Layer 4 of a small transformer language model trained on English Wikipedia (8 layers, counted from 0, width 96).
Take only the direct path to the model's output, skipping the later layers: a vector added to the residual stream pushes a token's score in proportion to its dot product with that token's output vector.

Output vectors of the tokens that the questions are about. A number n stands for (n - 500) times 0.0027.
"ous ": 219 468 650 462 500 365 668 431 432 357 695 693 429 569 414 615 268 675 638 533 355 237 411 309 537 359 571 435 650 567 297 500 339 252 582 580 400 636 419 561 420 320 583 331 594 531 455 523 308 631 436 421 614 558 696 559 525 406 388 446 653 673 368 657 591 457 725 351 451 360 530 436 536 554 336 337 523 563 630 412 563 680 680 542 422 241 287 629 585 587 504 234 489 637 607 559
"ake ": 286 500 459 488 504 424 467 527 435 373 438 248 458 714 541 503 609 480 515 415 384 518 478 630 366 548 558 594 684 679 507 574 504 434 647 500 401 384 527 551 171 222 681 414 392 440 540 435 554 524 435 394 496 386 374 279 445 705 484 646 587 589 737 544 524 405 229 605 465 662 669 592 568 679 622 542 567 721 615 587 496 621 662 588 372 217 558 537 549 656 555 614 409 508 358 489
"tiv": 614 507 686 500 449 635 531 425 471 329 751 241 266 433 451 568 586 724 655 644 357 481 524 407 165 453 521 500 668 410 282 580 209 525 395 521 541 356 429 244 533 431 521 461 434 741 394 465 322 732 391 578 508 393 631 470 394 380 427 585 737 604 624 724 478 170 276 577 483 622 558 550 583 678 445 504 573 543 491 644 652 653 345 296 491 341 600 428 607 541 458 259 360 438 411 519
"known ": 404 395 724 387 273 298 83 268 120 468 762 276 478 654 19 613 646 703 574 431 567 697 481 374 561 494 681 278 665 474 303 530 393 354 589 530 604 660 209 414 620 521 545 350 847 236 476 533 455 753 519 424 588 318 652 443 265 663 139 542 656 647 288 857 676 355 667 393 525 528 425 500 570 428 480 599 168 510 622 476 641 480 495 553 538 505 325 548 557 530 388 520 177 442 295 587
"work": 436 468 602 422 392 319 283 429 430 483 675 456 545 377 303 478 385 684 547 491 699 524 425 543 421 196 519 540 579 714 618 698 241 340 560 710 549 476 500 556 478 531 579 440 531 753 441 490 522 566 535 549 619 415 693 557 553 538 371 401 494 531 760 441 463 409 319 665 381 395 459 637 552 619 782 504 466 539 656 321 751 495 331 529 401 508 386 407 503 387 470 504 369 406 421 689
"ers": 589 467 288 483 431 482 419 416 490 586 444 786 481 491 529 509 249 464 517 407 356 520 433 344 464 405 465 443 597 612 562 493 473 648 517 528 509 434 398 434 587 448 705 353 497 500 398 621 552 397 645 323 606 567 547 639 560 692 252 542 657 504 510 588 585 564 476 473 437 670 536 469 559 603 528 545 606 317 783 283 409 593 467 558 474 330 228 236 563 386 418 553 497 441 607 637
"ound ": 450 450 443 470 496 394 722 338 270 342 579 365 328 458 339 318 768 551 448 414 628 608 599 596 588 338 593 437 579 594 385 508 376 450 543 516 664 438 611 453 418 237 500 422 719 496 585 419 512 716 318 507 609 688 505 367 584 358 318 642 578 569 421 472 719 752 597 440 189 741 688 784 682 526 479 569 328 595 546 639 659 508 546 417 531 215 410 604 550 435 341 425 571 491 466 316
"ie ": 601 332 473 515 655 485 496 583 621 399 435 426 362 570 352 512 450 470 724 393 389 483 607 262 504 412 518 568 629 330 674 457 379 536 451 375 565 721 511 493 401 500 421 402 620 457 278 593 514 586 419 529 566 360 608 624 671 590 426 485 658 526 497 590 706 431 402 601 655 490 627 654 727 522 755 719 479 377 532 494 507 600 563 481 369 393 457 604 729 489 395 584 400 496 566 650
"por": 622 247 663 505 494 405 426 524 490 598 561 569 581 529 401 509 636 639 605 450 643 381 387 616 292 218 598 271 621 607 659 747 269 628 457 663 406 462 517 475 321 625 404 529 575 497 491 513 540 560 472 447 641 449 545 427 347 516 376 552 619 423 426 592 425 446 294 503 497 494 459 483 451 581 422 602 605 650 441 540 556 545 335 403 493 566 567 409 530 559 534 718 485 493 292 518
"ally ": 587 454 670 498 558 394 475 669 439 436 851 446 419 514 558 255 504 483 753 386 627 408 678 528 546 398 593 333 583 602 408 454 301 372 620 574 630 623 377 469 492 272 507 373 473 323 824 508 529 591 257 391 307 547 585 570 137 420 525 431 667 749 666 533 530 478 552 348 463 489 684 459 615 621 504 508 519 766 473 599 766 541 378 514 579 271 316 448 670 617 487 517 485 557 538 455
"o": 588 558 485 509 565 364 588 387 632 518 335 620 541 547 548 625 397 425 452 653 381 422 472 609 512 610 556 570 469 366 492 436 413 361 514 454 615 422 529 495 520 459 529 478 441 552 337 446 618 442 551 590 497 508 430 479 538 446 488 520 547 768 453 315 536 766 348 306 668 387 470 425 596 389 432 446 664 560 510 530 491 529 548 596 596 575 376 461 600 605 723 553 592 561 553 468

Each question shows what one neuron of this layer's MLP adds at an activation of 1. A number n stands for (n - 500) times 0.00072.

n91: 542 547 617 546 369 770 635 521 301 455 494 403 639 561 438 472 579 379 335 607 489 309 577 497 623 580 461 553 465 623 593 526 744 479 556 517 436 713 603 263 405 297 734 632 509 560 857 660 494 622 608 632 494 323 509 510 568 313 585 637 427 530 363 662 489 468 687 548 517 531 491 340 216 475 495 429 682 552 526 458 567 399 516 370 375 449 445 574 276 432 535 331 461 425 603 377
Pushed up most: "ous "

n89: 285 583 541 424 519 506 497 617 616 460 442 508 729 580 516 633 681 239 404 527 360 600 381 390 407 415 494 644 404 478 446 419 536 473 503 367 271 542 586 542 316 777 482 645 716 568 544 481 488 659 516 540 484 516 584 672 403 518 307 578 584 541 451 542 464 305 500 662 561 499 270 457 476 353 405 435 478 596 257 589 498 758 281 479 509 714 517 539 243 451 506 696 490 598 331 385
Pushed up most: "por"

n76: 526 421 684 339 457 453 519 360 387 463 524 632 296 358 528 457 651 463 683 481 463 180 392 487 511 507 736 379 494 477 269 527 459 536 447 437 475 378 431 516 660 511 597 426 646 713 394 375 385 579 639 334 457 455 504 588 420 521 556 699 480 449 311 424 497 505 652 565 605 383 428 484 351 539 560 411 469 567 659 571 414 631 550 589 545 565 431 571 397 712 625 508 634 635 523 577
Which two tokens does it push up most, strongest first? "ous ", "known "

n46: 604 510 643 749 323 663 428 433 346 535 504 851 493 597 486 491 716 434 378 706 432 474 606 471 792 514 795 633 441 704 671 383 452 706 513 413 648 574 522 472 455 575 550 339 587 647 293 465 375 450 628 574 365 450 479 318 468 414 547 489 481 321 133 281 568 249 598 446 596 380 656 621 444 349 478 271 433 550 640 474 643 654 575 514 519 485 632 503 521 655 492 606 586 355 529 470
Which two tokens does it push up most, strongest first? "o", "known "

n58: 626 482 704 403 631 439 584 429 601 513 442 439 379 369 481 502 498 558 303 330 621 541 538 501 438 384 779 607 570 496 373 342 483 510 528 446 433 453 571 426 804 488 607 445 697 628 425 492 422 532 517 645 680 381 570 355 520 878 372 415 459 479 391 460 451 459 411 450 478 455 509 506 394 200 508 646 512 418 438 481 606 433 634 715 531 443 301 497 612 537 552 490 556 482 929 549
Which of these tokens does it push down most? "ake "

n163: 585 464 511 423 306 504 544 505 530 388 603 492 360 622 222 363 571 456 439 515 618 565 454 486 591 505 628 597 279 560 596 615 457 473 521 483 655 587 386 513 304 544 351 511 583 449 457 411 445 584 553 569 516 337 517 543 389 510 595 311 558 671 562 526 620 484 532 402 382 423 503 616 458 485 641 572 486 416 521 505 450 126 510 403 172 598 475 623 226 553 492 546 347 487 512 550
Which two tokens does it push up most, strongest first? "known ", "work"

n177: 664 715 539 388 528 553 626 741 610 490 334 505 386 264 543 466 424 346 476 417 501 605 605 596 605 430 522 542 583 615 386 528 678 305 642 583 463 596 522 535 618 564 739 267 578 521 556 524 315 397 438 521 403 448 528 570 505 533 557 575 623 320 216 475 679 673 560 491 511 524 662 463 429 597 724 469 419 204 601 404 386 536 465 447 522 388 672 467 482 697 323 530 480 348 684 504
Pushed up most: "ers"

n106: 485 478 665 559 583 497 465 551 462 564 621 388 535 551 214 460 467 352 391 594 649 211 370 716 387 460 331 297 485 622 540 652 330 691 440 536 503 530 401 560 319 396 228 582 441 344 457 204 487 494 439 613 560 547 557 410 527 518 490 577 415 599 605 397 622 279 615 311 586 508 453 580 483 689 769 537 442 427 491 489 518 534 478 368 522 463 652 361 703 487 510 390 173 535 352 512
Pushed up most: "por"

n164: 305 518 356 438 405 753 297 372 541 601 437 530 559 432 472 621 419 481 358 413 433 637 566 680 438 334 405 207 560 450 427 305 524 447 586 365 691 610 346 547 490 375 314 454 610 587 388 536 529 486 714 657 660 463 500 463 186 458 776 311 292 606 594 539 621 373 541 537 450 422 351 410 533 302 441 427 541 417 416 505 442 452 579 666 461 446 608 543 311 451 581 611 469 622 408 461
Pushed up most: "known "

n251: 501 712 922 615 356 718 376 416 319 363 421 398 478 456 360 654 408 447 479 344 640 534 466 578 601 580 528 368 442 522 237 438 548 541 351 707 161 386 474 690 579 443 552 820 699 457 721 598 595 583 388 446 457 514 446 479 323 445 457 531 426 320 411 557 542 604 603 387 275 562 450 396 541 468 590 620 506 455 329 632 447 377 461 574 577 577 497 544 334 340 430 325 709 491 647 630
Which of these tokens does it push down most? "ie "

n33: 445 402 445 555 287 449 356 469 380 488 791 620 420 455 509 638 682 512 722 441 411 435 474 434 521 597 562 522 581 496 558 428 522 330 563 466 455 487 455 274 695 410 568 394 501 397 644 700 560 580 484 536 304 703 504 573 502 400 448 701 785 361 634 418 541 225 340 530 680 569 599 786 542 700 576 570 435 523 516 473 463 629 550 345 266 620 438 551 454 519 631 421 608 472 420 638
Pushed up most: "tiv"

n139: 435 733 538 626 278 403 442 288 672 254 583 349 673 547 285 635 479 615 499 364 657 537 468 498 514 492 498 539 751 362 551 500 385 509 423 489 312 606 419 583 377 711 861 431 534 538 353 470 497 322 485 378 489 472 386 432 377 396 448 468 662 563 318 334 474 411 528 428 463 439 367 482 430 525 264 470 627 526 631 385 440 474 513 516 413 644 455 515 540 409 530 603 521 471 639 449
Which two tokens does it push up most, strongest first? "known ", "ous "